Layer 9 of a small transformer language model trained on English Wikipedia (12 layers, counted from 0, width 128).
A neuron adds its activation times its output weights to the MLP's output. To switch it off is to set its activation to zero at one token and run the rest of the model.

Output weights of the MLP neurons that the questions are about. A number n stands for (n - 500) times 0.0012.
n38: 605 510 669 603 397 570 566 460 436 445 378 567 358 465 533 574 529 281 360 486 490 541 337 560 525 507 440 761 644 567 594 621 426 549 578 423 528 456 444 470 548 573 522 378 479 466 411 311 540 390 562 493 691 531 513 568 620 488 484 619 399 255 348 249 464 451 729 563 591 324 460 423 418 264 372 601 357 447 302 420 300 343 546 536 607 500 338 336 629 578 307 487 519 610 710 619 541 506 598 562 469 441 651 530 359 544 480 439 481 709 581 672 765 436 941 378 609 465 321 446 503 469 386 500 276 503 632 480
n41: 441 673 497 497 491 659 559 518 378 441 276 590 430 500 471 614 593 306 382 512 290 563 516 451 441 410 411 424 452 530 600 476 664 331 430 538 506 540 547 628 612 454 252 377 562 669 451 434 427 524 513 436 584 515 515 586 526 579 507 382 552 671 414 652 410 598 463 557 517 476 585 415 571 408 390 445 591 513 460 503 494 409 386 461 554 553 424 483 455 335 274 429 480 367 636 605 768 480 541 494 162 262 419 430 555 486 444 588 373 601 429 287 614 534 361 403 486 425 668 394 417 514 456 588 263 635 647 576
n60: 672 562 346 365 333 418 441 454 639 516 411 409 483 591 395 289 282 687 511 343 435 530 435 405 513 454 630 563 573 651 506 416 399 604 487 416 354 551 522 517 497 547 370 692 465 463 386 472 535 622 418 421 497 520 517 366 472 523 320 531 526 372 590 538 399 512 323 698 409 450 461 540 491 578 682 443 543 746 529 524 555 351 466 189 492 622 506 602 500 466 546 376 434 484 409 555 438 313 497 434 598 532 568 646 470 419 539 455 541 530 474 614 592 457 429 396 490 509 542 417 480 476 483 683 669 556 426 566
n77: 545 483 640 489 615 610 527 670 447 367 531 419 480 473 500 643 318 420 414 469 460 408 353 524 595 517 444 417 473 268 450 433 525 639 472 529 377 528 514 447 445 497 527 485 537 613 598 398 562 683 503 414 665 291 573 345 551 475 536 473 363 552 469 531 363 564 455 534 421 579 419 453 593 588 628 579 616 485 426 468 399 336 416 473 586 500 576 497 503 580 495 526 601 417 352 656 474 549 633 469 405 386 521 334 537 532 700 322 669 572 635 439 526 590 325 610 532 618 494 464 595 474 411 467 601 606 705 550
n89: 504 533 235 583 462 665 729 553 579 622 496 427 323 456 565 611 480 493 525 568 631 629 462 570 393 545 526 473 353 308 587 532 415 449 565 364 470 659 469 359 533 378 413 255 407 566 377 431 330 527 596 362 531 457 466 504 463 459 667 727 409 408 379 317 526 456 510 360 730 425 557 405 386 544 645 554 658 452 496 588 642 619 674 477 447 633 553 561 474 614 218 619 360 503 441 307 424 471 514 354 896 496 519 457 631 636 438 487 576 814 588 290 456 507 319 804 735 685 368 437 551 585 452 721 611 398 391 345
n101: 534 433 503 396 434 562 406 460 633 567 424 337 512 680 254 477 626 533 502 445 505 540 497 460 596 404 586 512 457 527 552 582 530 331 484 381 498 535 385 594 447 632 558 500 409 490 397 551 560 639 478 500 461 613 404 608 474 438 474 577 463 560 555 586 321 384 406 423 461 445 590 475 590 445 277 442 534 516 460 611 435 584 500 436 485 511 433 313 542 680 537 387 484 468 535 452 330 367 577 416 380 486 513 459 368 572 435 480 457 510 580 394 559 423 552 429 480 462 461 502 495 651 507 601 564 378 426 557
n105: 552 440 485 595 357 628 526 527 533 400 529 502 426 388 586 583 404 462 553 417 412 725 431 646 578 371 478 487 454 366 561 442 532 536 360 550 637 526 523 559 459 460 603 655 597 415 455 581 609 440 465 511 653 449 505 567 569 598 632 491 550 503 601 419 511 431 407 513 572 546 452 611 527 570 659 558 294 566 567 398 553 360 398 345 561 480 583 452 537 755 320 592 409 587 614 481 595 648 531 581 493 430 341 424 576 415 565 498 420 508 471 661 333 457 278 492 543 511 483 527 554 409 572 555 374 477 317 444
n107: 337 530 463 500 503 762 642 708 584 327 186 423 407 487 368 617 584 408 402 500 619 530 514 601 471 545 435 518 528 476 603 431 465 645 416 344 483 512 508 396 478 480 500 381 353 572 558 605 524 459 509 503 536 618 503 610 582 404 438 514 410 474 653 554 517 558 465 412 557 448 418 503 519 416 424 464 611 464 451 494 339 473 593 575 542 402 492 556 315 628 641 540 422 453 587 522 590 453 557 623 465 403 429 564 411 457 605 578 346 376 505 625 400 414 383 511 303 514 522 577 586 584 541 386 485 353 511 455
n126: 552 519 548 482 601 388 631 506 490 575 344 519 612 655 510 428 483 465 635 582 746 588 429 548 481 533 513 437 589 402 416 527 325 503 383 635 618 593 465 536 342 454 426 497 690 663 443 497 421 375 457 589 349 409 668 439 503 505 336 613 455 623 391 675 615 569 585 355 493 368 358 383 610 671 457 451 571 362 671 528 570 452 407 451 301 514 503 350 355 449 503 542 440 455 277 677 438 478 351 519 468 793 532 566 514 622 411 415 587 391 468 387 610 557 660 471 580 596 378 494 509 525 488 542 612 590 578 609
n200: 386 452 516 703 492 488 608 442 537 381 588 545 348 545 533 725 418 384 610 503 466 622 485 667 627 607 311 392 519 432 533 541 309 522 405 396 472 697 288 558 545 392 307 486 483 395 628 440 486 524 563 503 571 439 444 489 708 401 490 622 547 479 617 401 506 402 664 487 397 538 437 354 612 468 644 475 532 385 511 500 467 473 613 437 519 418 436 460 594 597 302 534 576 515 417 461 438 561 404 472 460 384 453 212 526 471 437 485 321 571 577 396 475 539 353 397 503 454 468 436 427 577 441 585 450 489 491 492
n211: 390 554 567 368 721 604 387 620 541 483 598 442 620 571 566 497 665 550 607 428 465 436 411 384 469 399 306 453 449 348 387 463 565 389 283 423 439 442 575 364 655 637 348 324 484 479 439 351 651 556 379 507 568 366 574 699 521 456 504 599 426 327 624 557 399 401 413 578 358 527 595 543 469 661 626 575 585 352 459 695 503 540 416 603 478 364 593 535 487 632 561 465 389 578 408 671 639 417 563 401 528 432 540 415 418 697 474 458 598 494 514 429 229 485 348 625 628 345 587 645 620 654 497 521 542 321 487 475
n225: 288 400 619 456 477 592 529 503 508 232 541 530 490 490 417 500 471 615 543 527 729 696 312 452 463 503 214 458 579 437 523 490 618 650 506 447 481 459 503 453 441 362 554 291 428 531 529 480 594 465 588 557 504 324 646 290 429 488 791 489 547 630 412 363 678 423 548 386 515 350 533 587 456 278 394 515 421 602 388 521 632 614 612 522 388 296 662 500 629 430 528 638 580 466 559 459 638 537 607 414 368 526 493 821 532 538 506 265 321 594 611 482 458 567 353 682 330 721 497 718 542 398 399 537 189 396 638 550
n236: 555 456 421 359 591 477 489 545 423 440 439 438 426 505 574 350 406 429 705 543 599 445 377 503 549 440 612 459 495 471 671 529 442 552 586 514 582 520 551 628 456 560 429 613 389 538 402 390 646 514 347 565 444 449 497 476 590 590 359 531 574 302 511 465 528 334 472 480 494 472 442 394 535 433 986 534 667 627 519 494 516 387 532 420 519 588 449 533 497 610 590 401 452 510 400 645 524 611 400 583 576 757 477 456 568 460 358 563 370 396 538 367 406 441 530 520 512 546 746 455 503 483 438 579 563 451 525 444
n281: 447 391 426 533 468 438 430 330 533 412 348 588 473 425 433 579 573 570 511 648 528 477 488 597 585 484 580 407 580 612 503 644 391 373 553 339 429 625 663 465 506 462 468 545 346 580 451 559 549 626 556 468 602 604 544 489 560 549 534 459 584 637 565 453 417 362 584 500 634 471 522 530 588 350 573 451 595 545 484 613 524 562 442 617 533 453 623 293 448 486 393 454 631 477 326 418 406 500 503 478 203 467 506 277 528 449 459 520 406 419 478 528 562 481 387 702 266 578 393 481 632 538 411 538 365 518 333 364
n312: 556 556 457 230 429 261 428 494 374 453 595 666 687 522 475 587 728 610 540 535 464 595 283 427 444 520 570 514 490 625 429 497 419 427 439 521 411 443 587 601 408 356 772 389 400 320 443 557 549 418 478 628 452 378 575 456 528 376 600 500 497 402 520 526 491 476 677 538 555 480 518 434 439 479 545 544 497 590 573 584 497 534 529 640 470 529 572 585 491 478 617 454 385 589 432 436 435 407 480 503 466 592 383 617 503 673 493 400 376 473 433 581 480 177 336 377 536 500 563 606 458 425 425 594 594 327 527 390
n313: 449 437 474 560 651 393 270 296 572 569 555 389 483 559 446 319 353 585 489 557 595 539 365 555 616 500 606 468 568 423 578 492 326 514 373 602 416 482 527 567 503 536 479 433 412 554 402 442 388 423 634 586 646 602 478 280 379 533 665 506 383 568 326 389 524 523 476 629 525 533 495 600 593 752 584 454 384 281 392 480 565 439 567 467 603 485 402 495 425 352 605 497 643 630 488 503 540 528 403 603 566 401 664 479 380 479 563 546 432 575 543 424 420 402 442 503 413 431 523 441 489 448 589 431 317 508 342 604

Each question names a token from some text and the token that comes next. It shows the activations a of the neurons there, in the order above. A number n stands for (n - 500) times 0.022.

Then comes g, the gradient of the next token's log-probability with respect to the MLP's output, scaled to length 1. A neuron's effect is roughly proportional to its activation times (output weights . g). A number n stands for (n - 500) times 0.00077.

" World", then " Cup"
a: 486 478 502 507 510 492 490 499 524 410 488 522 539 491 462 485
g: 491 618 606 743 460 408 574 319 556 503 500 331 582 764 550 387 533 659 397 172 545 719 500 653 579 667 650 442 398 330 408 518 513 552 511 604 260 474 393 407 337 559 400 372 474 674 406 473 290 429 517 496 393 580 524 458 406 601 503 344 570 410 369 364 497 541 488 573 463 619 385 361 396 482 452 561 434 345 456 338 449 602 483 499 523 409 579 445 456 463 647 683 287 461 423 609 518 351 417 445 516 452 505 436 713 741 772 389 303 485 399 537 300 482 482 494 441 510 335 605 543 803 443 476 444 537 536 576
Switching off which neuron hurts the next token most? n126

"ter", then " "
a: 472 493 496 508 511 508 504 493 502 462 501 499 343 509 509 490
g: 338 482 643 629 379 637 449 489 522 286 557 412 451 658 570 333 705 546 488 526 444 498 661 601 322 781 555 554 504 444 442 541 448 563 410 233 464 397 404 672 532 450 447 661 709 663 464 503 395 458 483 412 523 497 553 308 510 425 570 529 424 446 629 666 332 706 464 601 440 332 458 454 541 506 521 716 402 326 580 737 298 540 659 618 445 500 337 645 465 429 499 595 671 639 388 446 477 253 405 693 315 404 536 618 387 561 293 535 631 509 482 518 415 536 579 646 631 524 525 419 438 334 508 465 314 688 522 570
Switching off which neuron hurts the next token most? n236

"z", then "ai"
a: 517 495 531 495 281 498 326 492 499 574 501 441 498 509 496 583
g: 491 621 438 445 480 599 486 394 607 494 568 576 418 507 485 395 520 377 660 461 539 555 653 434 303 388 525 666 410 344 536 470 441 554 493 192 598 366 619 712 496 481 497 533 495 730 554 284 633 637 571 638 646 712 499 586 639 689 519 338 414 335 386 522 464 553 687 517 361 535 413 437 484 519 640 391 486 399 714 535 669 591 133 555 485 437 508 481 685 415 544 576 413 482 336 529 450 536 663 408 164 267 459 516 365 551 623 478 471 594 575 575 643 504 425 539 483 457 373 575 368 465 442 421 567 625 492 238
Which neuron, switched off, raises the next token's probability most? n105

"il", then "v"
a: 466 504 485 505 417 504 467 494 472 559 501 493 501 521 498 501
g: 498 497 424 388 352 473 524 349 533 559 348 552 558 651 656 352 581 504 379 527 413 525 457 450 485 546 710 362 433 587 649 620 465 388 580 371 427 493 556 581 387 642 579 304 488 470 494 405 343 741 507 264 413 544 478 523 540 538 537 743 405 502 600 359 558 405 309 238 571 423 497 537 566 406 540 568 638 329 524 366 257 569 722 693 636 480 405 550 549 379 558 491 602 576 375 783 645 389 412 336 529 354 371 436 721 556 409 290 468 642 381 540 578 308 440 494 508 504 387 655 420 363 349 425 413 288 449 578
Which neuron, switched off, raises the next token's probability most? n89

" together", then " with"
a: 514 603 501 493 528 514 515 414 500 488 512 498 497 492 550 512
g: 453 658 495 509 578 442 545 586 564 333 498 659 192 616 518 534 580 544 432 585 470 268 533 717 411 313 393 536 413 705 289 577 431 513 130 627 590 492 433 801 490 401 493 464 396 517 396 597 522 374 541 428 239 716 333 609 313 478 462 385 525 339 384 427 479 475 352 482 380 509 560 346 530 471 565 319 571 584 523 573 554 592 520 632 444 543 556 533 675 479 719 530 459 531 404 623 601 592 587 631 518 467 568 617 454 722 546 477 514 441 692 589 673 502 495 413 590 624 335 628 525 494 471 564 441 235 539 465
Which neuron, switched off, raises the next token's probability most? n107

" USA", then " F"
a: 490 516 676 503 492 377 523 496 520 502 506 483 554 501 484 482
g: 283 555 644 502 567 570 358 646 459 552 322 490 354 604 566 375 238 490 318 598 411 432 457 497 511 537 517 356 775 354 351 487 458 715 533 571 651 577 576 552 444 367 495 845 515 651 441 588 494 654 587 291 529 453 371 486 417 472 459 471 395 506 475 373 643 480 771 537 405 674 448 246 461 534 475 555 580 573 731 426 522 569 529 550 563 309 606 575 619 445 544 440 343 437 257 288 460 387 553 623 533 509 422 482 649 475 444 309 508 558 407 667 474 561 315 709 494 486 395 647 396 543 396 531 417 527 605 601
Switching off which neuron hurts the next token most? n101

"ir", then "as"
a: 613 478 495 487 523 500 529 495 385 920 495 523 518 422 491 499
g: 547 581 475 609 298 406 282 734 260 296 541 564 372 582 525 614 218 454 523 649 669 302 548 348 538 479 521 446 433 396 552 381 519 271 607 546 440 205 713 426 550 363 342 521 543 520 516 465 637 613 629 609 492 520 452 594 654 670 385 484 626 552 596 593 446 321 561 293 594 372 728 388 548 728 567 402 525 443 600 447 474 561 464 476 384 599 411 348 628 507 439 678 648 570 435 454 451 576 459 521 366 545 487 409 689 505 474 482 385 653 407 605 651 394 385 450 624 481 696 345 520 647 398 533 409 482 476 518
Which neuron, switched off, raises the next token's probability most? n281

"ar", then "son"
a: 501 483 499 488 524 515 603 499 496 490 507 510 495 522 517 422
g: 702 529 588 291 571 384 510 503 596 593 493 380 611 562 369 604 481 714 665 573 483 555 208 647 564 518 451 254 542 518 431 566 570 328 276 438 587 649 345 588 589 484 649 626 387 319 428 407 407 494 506 539 500 469 479 393 478 642 408 474 499 655 428 559 399 454 714 644 629 416 603 598 625 493 504 741 442 460 590 519 606 461 412 451 230 437 621 419 483 610 517 550 432 445 513 250 559 522 497 503 699 581 660 493 335 439 292 725 384 467 433 519 437 497 520 646 275 604 563 554 786 651 398 596 558 446 616 373
Switching off which neuron hurts the next token most? n105

" E", then "arth"
a: 487 500 503 502 523 501 525 506 502 501 514 509 501 529 497 604
g: 267 511 621 432 593 498 444 528 373 627 502 555 602 394 602 271 547 462 441 645 202 498 482 521 679 510 419 853 671 634 743 520 449 634 486 595 404 486 335 622 404 486 470 319 655 318 629 405 682 580 429 630 412 476 508 242 499 762 543 529 449 522 489 471 445 468 538 593 662 482 579 402 604 682 425 547 412 448 434 497 508 528 567 438 399 513 464 504 442 446 474 754 503 593 500 214 367 529 309 555 508 407 522 687 414 389 691 549 573 409 514 352 569 428 623 585 459 475 531 463 565 573 536 320 369 393 341 694
Switching off which neuron hurts the next token most? n313

" ", then " |\n"
a: 493 519 473 499 525 500 519 504 508 500 496 483 622 500 498 487
g: 298 516 396 567 641 387 515 889 582 441 447 730 614 421 524 304 528 401 337 627 431 510 211 534 428 648 545 315 517 555 353 447 439 451 606 379 495 586 639 324 531 667 312 727 246 516 511 560 254 624 608 548 577 452 379 507 473 331 496 456 545 335 570 551 488 567 453 474 183 657 503 380 464 496 329 292 479 454 410 577 251 560 205 462 453 410 697 523 545 455 506 577 345 636 558 477 495 623 517 652 452 571 434 580 563 601 520 549 569 528 491 471 483 468 503 431 487 483 458 416 430 447 479 631 436 497 511 600
Which neuron, switched off, raises the next token's probability most? n236

"'s", then " Ag"
a: 478 496 486 530 492 534 480 501 501 500 497 519 463 482 507 503
g: 464 695 553 445 247 437 433 409 504 428 520 431 338 512 628 561 273 529 556 430 393 691 317 576 485 590 644 435 566 503 441 405 403 485 603 413 498 419 482 482 378 479 673 585 439 321 300 453 424 441 462 455 620 495 439 453 523 563 585 341 534 529 451 458 641 248 499 352 424 473 632 486 596 576 431 323 302 330 286 463 650 273 309 511 564 483 538 394 474 429 487 610 650 323 736 599 348 575 425 727 692 673 646 391 537 547 601 451 608 345 604 596 482 453 458 513 675 439 671 555 599 528 360 283 300 511 306 358
Which neuron, switched off, raises the next token's probability most? n105

" wife", then "."
a: 473 484 499 506 544 493 506 477 512 499 516 530 498 517 502 486
g: 536 364 278 639 544 486 571 513 546 388 419 535 588 619 429 474 659 491 458 567 615 612 475 237 625 437 566 427 530 470 764 429 393 454 553 418 443 572 457 192 249 391 548 427 455 557 694 554 506 561 554 620 629 337 410 548 569 516 437 503 565 584 593 423 526 390 513 469 571 609 451 483 385 511 484 572 569 686 652 582 244 619 377 309 661 572 703 443 402 437 582 266 528 702 576 463 503 726 435 480 319 753 399 314 506 513 322 560 488 469 542 555 460 665 487 541 563 459 452 456 660 276 463 265 614 341 376 342
Switching off which neuron hurts the next token most? n281

" M", then "ur"
a: 486 642 527 513 514 500 492 467 499 742 508 521 491 560 444 496
g: 555 540 570 653 418 626 473 391 443 355 462 825 699 487 404 593 549 322 636 527 465 570 435 551 449 457 611 373 551 739 527 462 690 519 703 373 373 333 466 619 606 436 660 457 494 532 689 482 501 521 511 650 672 582 425 330 350 614 738 496 602 415 470 547 566 457 491 569 583 687 529 466 779 589 582 464 506 423 356 575 305 376 507 471 568 489 437 519 677 486 396 316 358 546 437 428 440 406 508 462 568 422 299 555 586 655 538 550 496 289 223 597 646 433 421 364 662 294 371 500 383 245 541 491 591 475 632 512
Switching off which neuron hurts the next token most? n41

"ck", then " ("
a: 496 498 518 493 497 486 479 518 432 486 501 484 498 511 510 499
g: 571 576 549 454 524 431 421 457 407 327 484 508 520 548 635 422 499 513 577 729 460 661 463 687 494 625 580 481 523 769 451 433 572 737 272 583 419 391 432 541 701 473 562 636 525 714 369 454 579 475 458 843 461 301 440 470 622 559 540 489 456 569 466 464 546 611 470 347 539 416 356 471 505 603 556 640 517 733 377 292 370 559 471 409 650 421 340 583 346 393 640 564 506 372 362 539 594 767 721 454 505 556 462 579 416 645 768 420 711 599 443 406 576 607 367 476 586 492 565 644 327 502 459 435 340 327 497 376
Which neuron, switched off, raises the next token's probability most? n126

"ari", then "ut"
a: 506 491 515 509 501 488 738 502 509 583 496 514 499 516 466 486
g: 597 410 434 482 495 554 355 300 455 442 433 464 373 631 659 557 391 532 512 583 574 595 423 446 721 512 660 449 343 584 348 400 513 268 575 463 431 343 661 480 415 361 342 616 489 687 662 525 421 485 526 437 557 679 588 495 452 807 610 398 461 469 636 487 262 322 541 423 565 537 474 592 517 427 611 546 512 359 425 766 511 525 522 557 608 449 475 535 670 457 333 622 379 480 350 635 421 563 555 690 398 497 495 403 692 547 704 491 292 339 502 468 655 433 488 386 637 470 455 390 449 450 572 882 408 687 435 337
Which two neurons, each switched off alone, lower its probability most, in order? n105, n200

"ist", then "ries"
a: 526 505 457 495 489 491 509 536 485 500 492 477 471 502 512 510
g: 447 436 442 507 630 520 416 394 348 371 340 333 509 516 199 404 583 425 316 686 607 535 531 405 319 548 374 413 646 657 716 509 570 469 383 506 438 407 522 496 428 662 684 496 537 399 389 525 560 310 293 472 466 421 771 444 480 610 539 519 325 489 451 641 395 523 645 339 513 387 681 507 450 659 464 602 516 361 477 364 557 469 412 322 339 289 639 622 627 364 545 458 444 655 389 626 505 513 458 400 599 516 707 444 408 394 308 262 592 576 437 329 704 687 605 420 507 444 407 417 504 609 390 491 426 379 615 602
Switching off which neuron hurts the next token most? n38

" week", then "day"
a: 520 483 491 488 526 490 494 488 497 516 500 423 464 515 496 493
g: 503 434 623 633 371 479 738 564 566 571 428 435 404 455 710 410 611 362 600 332 370 699 499 326 606 525 623 509 535 549 545 669 577 345 568 535 437 456 455 453 576 429 664 552 560 533 363 415 450 495 615 452 259 435 623 313 301 654 599 519 542 612 425 421 577 519 637 512 532 588 572 311 453 355 470 515 259 410 704 389 554 295 491 473 446 543 502 429 448 523 623 622 516 556 524 589 259 268 639 484 460 475 564 534 442 524 316 445 394 593 338 392 440 503 490 722 327 382 296 327 679 836 496 478 584 658 549 644
Which neuron, switched off, raises the next token's probability most? n225

"ok", then "ros"
a: 499 501 417 519 519 502 609 513 468 527 495 380 495 508 454 410
g: 370 536 457 420 399 720 547 623 428 347 136 567 636 686 455 468 602 487 610 371 412 356 454 534 708 511 734 536 599 676 431 625 576 574 517 317 273 309 593 433 555 439 433 372 531 391 456 568 542 545 446 484 513 663 571 558 416 760 522 462 517 433 452 565 507 312 734 688 650 424 531 662 519 278 550 390 504 514 485 343 597 567 826 435 458 443 553 538 715 644 392 496 297 512 399 381 366 404 314 520 428 390 582 563 554 489 505 477 431 423 383 504 600 539 472 632 370 375 486 359 392 612 448 562 500 539 458 343
Which neuron, switched off, raises the next token's probability most? n60

"\n", then "5"
a: 473 500 700 511 500 495 508 499 512 500 496 471 800 501 502 490
g: 615 671 362 567 471 362 692 546 430 552 592 422 495 592 656 486 541 365 354 497 647 530 566 695 652 725 660 468 528 473 638 410 496 335 554 387 414 425 437 304 420 602 690 465 573 449 384 469 424 527 486 281 377 557 591 534 625 525 461 491 294 631 571 566 372 503 372 489 517 469 670 507 584 411 610 474 274 425 603 581 669 459 581 506 484 549 514 614 523 651 610 483 577 591 352 623 272 411 507 393 522 710 545 513 347 508 567 347 323 399 416 441 589 625 502 461 660 333 300 652 259 892 532 594 408 399 463 362
Which neuron, switched off, raises the next token's probability most? n236

" van", then " An"
a: 458 517 502 523 539 221 506 469 509 484 500 460 505 442 494 468
g: 324 467 356 436 513 368 594 402 419 432 504 612 450 607 701 676 429 539 610 434 454 557 523 314 637 655 597 375 313 631 505 423 388 438 256 383 454 549 361 560 409 788 594 820 674 341 557 410 554 470 408 579 603 681 640 402 390 466 550 474 331 630 628 501 590 730 593 480 478 502 569 576 462 462 477 294 475 486 449 292 649 534 432 587 426 573 614 654 618 702 485 571 440 502 496 475 382 672 536 547 521 467 641 431 590 429 722 670 700 625 681 430 458 375 386 619 429 489 511 473 454 626 621 325 527 461 417 307
Switching off which neuron hurts the next token most? n101

" provided", then " below"
a: 489 561 501 520 493 492 510 509 510 527 486 508 534 480 492 485
g: 339 466 544 331 364 519 379 705 455 382 545 479 509 291 470 528 467 487 517 603 559 488 404 629 744 646 538 570 383 338 333 537 525 472 445 552 319 486 456 525 385 561 435 538 301 235 415 725 267 448 474 585 539 238 507 523 416 510 354 580 496 560 660 688 343 599 365 478 502 159 504 276 442 364 461 630 515 549 359 537 451 470 503 515 572 572 460 497 154 478 462 547 546 409 446 480 298 286 502 706 545 555 537 535 517 438 282 627 381 510 497 363 463 454 486 494 324 464 576 555 379 318 514 434 364 535 603 646
Which two neurons, each switched off alone, lower its probability most, in order? n41, n236

"son", then " to"
a: 464 502 516 501 521 481 617 489 464 494 500 437 496 521 307 499
g: 483 659 307 549 625 476 527 544 593 484 654 429 584 369 488 560 441 476 508 488 447 317 697 286 625 439 533 446 673 590 699 453 605 563 793 395 506 536 532 446 129 504 523 593 407 542 633 502 430 535 433 433 519 405 500 526 698 599 548 370 648 545 495 378 468 464 534 471 418 625 361 779 553 773 513 690 566 312 443 467 416 528 450 579 538 457 488 350 623 529 830 650 577 348 591 438 477 646 563 726 628 405 625 614 560 456 348 584 540 348 501 555 532 546 641 293 638 489 585 381 607 447 650 651 516 492 567 581
Switching off which neuron hurts the next token most? n312

" in", then " what"
a: 500 499 564 491 493 497 497 527 477 496 503 480 466 497 489 494
g: 482 371 463 557 603 489 512 507 652 523 769 472 506 288 515 471 374 402 670 508 620 477 521 152 549 646 455 522 522 497 701 487 463 465 507 610 520 435 653 298 321 659 559 469 445 415 397 564 476 598 280 461 556 525 384 483 554 584 609 526 692 471 587 420 511 524 592 641 403 444 367 527 525 224 457 382 576 552 565 613 587 363 471 406 562 465 744 649 589 384 621 492 374 457 558 462 471 382 558 612 503 489 729 497 542 202 426 759 294 437 610 382 632 500 447 616 574 231 398 523 425 284 653 480 621 598 602 637
Switching off which neuron hurts the next token most? n60

" ", then "43"
a: 481 480 520 503 572 503 516 498 514 513 482 500 747 494 554 490
g: 471 564 400 571 444 735 527 442 339 525 360 417 379 401 382 359 416 514 366 465 511 554 564 375 579 602 611 537 424 549 399 483 451 488 405 472 610 594 508 398 342 591 488 497 603 303 498 509 452 387 388 453 379 439 279 649 436 610 577 529 524 726 619 417 579 587 539 608 690 518 560 431 488 675 293 546 587 637 188 579 562 763 518 411 364 568 523 601 568 560 419 265 405 332 459 542 550 498 535 637 450 485 414 497 545 399 405 227 515 490 541 239 638 550 589 316 603 845 366 612 588 456 654 416 704 600 665 592
Switching off which neuron hurts the next token most? n89

"ust", then "r"
a: 506 497 505 512 514 481 502 619 538 510 515 427 501 497 522 512
g: 546 408 551 657 601 478 498 543 489 400 154 510 691 282 610 368 662 575 539 450 356 471 583 486 497 592 615 490 536 629 407 621 559 499 252 429 428 396 342 349 285 738 506 457 537 528 308 653 616 553 438 533 542 686 322 367 315 416 589 401 346 585 429 370 448 472 511 524 389 568 449 676 384 662 431 500 567 334 580 385 559 496 363 559 455 480 482 792 568 535 317 585 506 375 482 360 285 402 509 374 620 423 524 559 482 495 555 545 498 716 645 582 578 397 474 401 594 449 355 626 488 517 599 294 314 442 713 396
Which neuron, switched off, raises the next token's probability most? n126

",", then " Italy"
a: 503 511 509 490 499 493 498 422 503 485 496 519 505 500 509 506
g: 502 257 581 717 656 416 405 806 469 558 624 543 455 410 395 599 716 535 700 545 287 506 663 341 500 619 396 582 530 521 711 434 377 494 545 546 805 347 499 732 646 645 436 684 430 559 503 599 665 486 491 542 474 457 677 436 414 487 434 489 507 499 351 484 602 700 475 351 438 468 464 649 426 586 425 614 520 486 430 554 641 603 328 638 394 499 222 403 744 570 428 471 540 452 501 557 374 481 442 526 520 468 429 340 632 539 448 713 607 659 526 348 547 674 504 447 679 473 511 589 465 294 519 444 634 486 491 396
Switching off which neuron hurts the next token most? n107

"au", then " N"
a: 442 502 500 545 524 494 554 498 330 504 517 509 489 483 454 492
g: 486 492 622 499 534 453 671 463 554 290 582 651 467 344 694 329 346 333 484 419 460 571 396 363 407 622 366 409 588 279 314 601 401 708 487 647 658 652 577 671 673 669 554 495 544 331 400 634 345 655 529 508 424 535 427 340 518 496 589 409 498 555 476 529 545 545 602 405 242 478 495 408 339 448 536 523 221 449 346 453 686 466 353 533 493 597 594 792 559 487 496 629 410 566 549 518 457 470 291 415 624 295 514 550 428 500 577 408 725 540 592 457 537 510 415 659 290 510 394 487 568 340 565 550 394 501 767 496
Which two neurons, each switched off alone, lower its probability most, in order? n77, n105

" of", then " my"
a: 485 537 708 507 512 501 491 454 502 485 506 475 675 491 499 500
g: 443 481 437 588 524 575 387 505 497 620 515 625 517 348 420 296 332 484 412 314 326 608 742 436 432 368 434 595 640 432 315 470 608 172 587 445 524 583 335 502 413 478 499 388 627 760 607 577 649 524 378 530 491 613 606 458 482 314 488 443 567 513 515 552 737 646 783 643 557 594 732 362 396 383 394 285 476 503 386 415 405 434 489 395 572 401 420 599 390 544 564 519 379 482 390 457 405 581 518 674 718 402 452 488 531 312 756 545 343 626 508 320 512 569 590 615 392 413 475 485 497 490 564 469 350 689 473 353
Switching off which neuron hurts the next token most? n41

" G", then "uc"
a: 471 635 495 513 500 502 518 490 487 500 503 494 491 749 545 508
g: 444 571 505 473 268 409 536 461 574 494 458 686 529 743 537 631 333 653 413 312 563 490 308 405 646 447 559 245 527 300 313 399 654 285 664 542 576 445 542 448 479 487 431 609 525 569 534 678 526 395 452 455 499 482 763 597 438 497 569 512 387 497 514 525 426 259 594 459 386 526 609 201 425 451 526 323 514 639 458 487 332 693 536 417 814 613 535 562 353 559 447 560 419 354 389 675 623 632 619 433 547 592 439 399 393 644 350 244 518 484 375 512 365 550 378 338 429 493 434 407 563 443 550 521 357 424 416 419
Which two neurons, each switched off alone, lower its probability most, in order? n281, n41

"18", then "-year"
a: 520 505 509 481 525 494 502 508 576 474 501 491 476 506 484 471
g: 517 503 658 478 455 406 572 467 461 505 638 570 527 533 442 404 639 591 390 449 464 251 456 371 394 428 400 502 402 571 380 407 668 770 703 641 369 548 458 447 474 437 390 493 588 635 565 493 436 628 552 787 600 479 393 687 490 350 553 446 664 291 390 360 627 494 633 444 569 669 455 322 638 589 377 688 559 657 558 312 686 547 444 438 773 482 469 604 493 424 708 438 488 386 748 269 303 804 479 555 622 446 322 477 493 509 422 516 437 569 488 603 298 407 499 464 374 461 580 439 361 468 574 469 416 545 561 510
Which neuron, switched off, raises the next token's probability most? n126

"er", then "ew"
a: 500 545 510 591 508 477 499 495 627 504 373 476 500 517 641 304
g: 453 542 629 510 374 381 413 561 568 492 628 336 635 378 640 563 352 619 694 164 554 642 420 456 503 601 438 321 531 184 544 458 422 426 261 785 670 419 571 427 637 387 663 538 617 413 606 656 392 433 425 555 503 472 428 662 537 467 483 411 344 265 715 456 361 594 365 428 416 404 431 418 546 612 566 607 476 429 528 616 534 574 471 634 534 514 437 474 390 549 412 489 553 450 431 730 617 385 516 678 368 576 587 458 556 433 595 661 519 525 412 470 622 294 700 749 564 439 450 270 636 570 497 481 420 514 486 476
Which two neurons, each switched off alone, lower its probability most, in order? n126, n77

" se", then "qu"
a: 484 511 461 515 530 500 501 499 492 485 487 512 495 509 495 616
g: 451 612 507 413 548 669 272 563 654 487 560 644 523 650 604 442 443 598 365 608 706 362 565 381 398 540 458 489 668 399 410 561 548 523 329 574 538 624 408 516 482 641 471 465 583 618 427 718 741 551 632 550 555 748 406 662 299 301 521 495 679 674 445 286 585 402 565 315 611 690 602 452 255 554 473 406 588 450 636 473 324 392 496 364 562 427 460 475 520 561 501 364 526 644 326 587 664 484 650 703 663 683 398 458 531 511 443 347 644 595 394 420 481 547 598 624 560 604 383 438 590 447 496 639 634 580 341 653
Switching off which neuron hurts the next token most? n313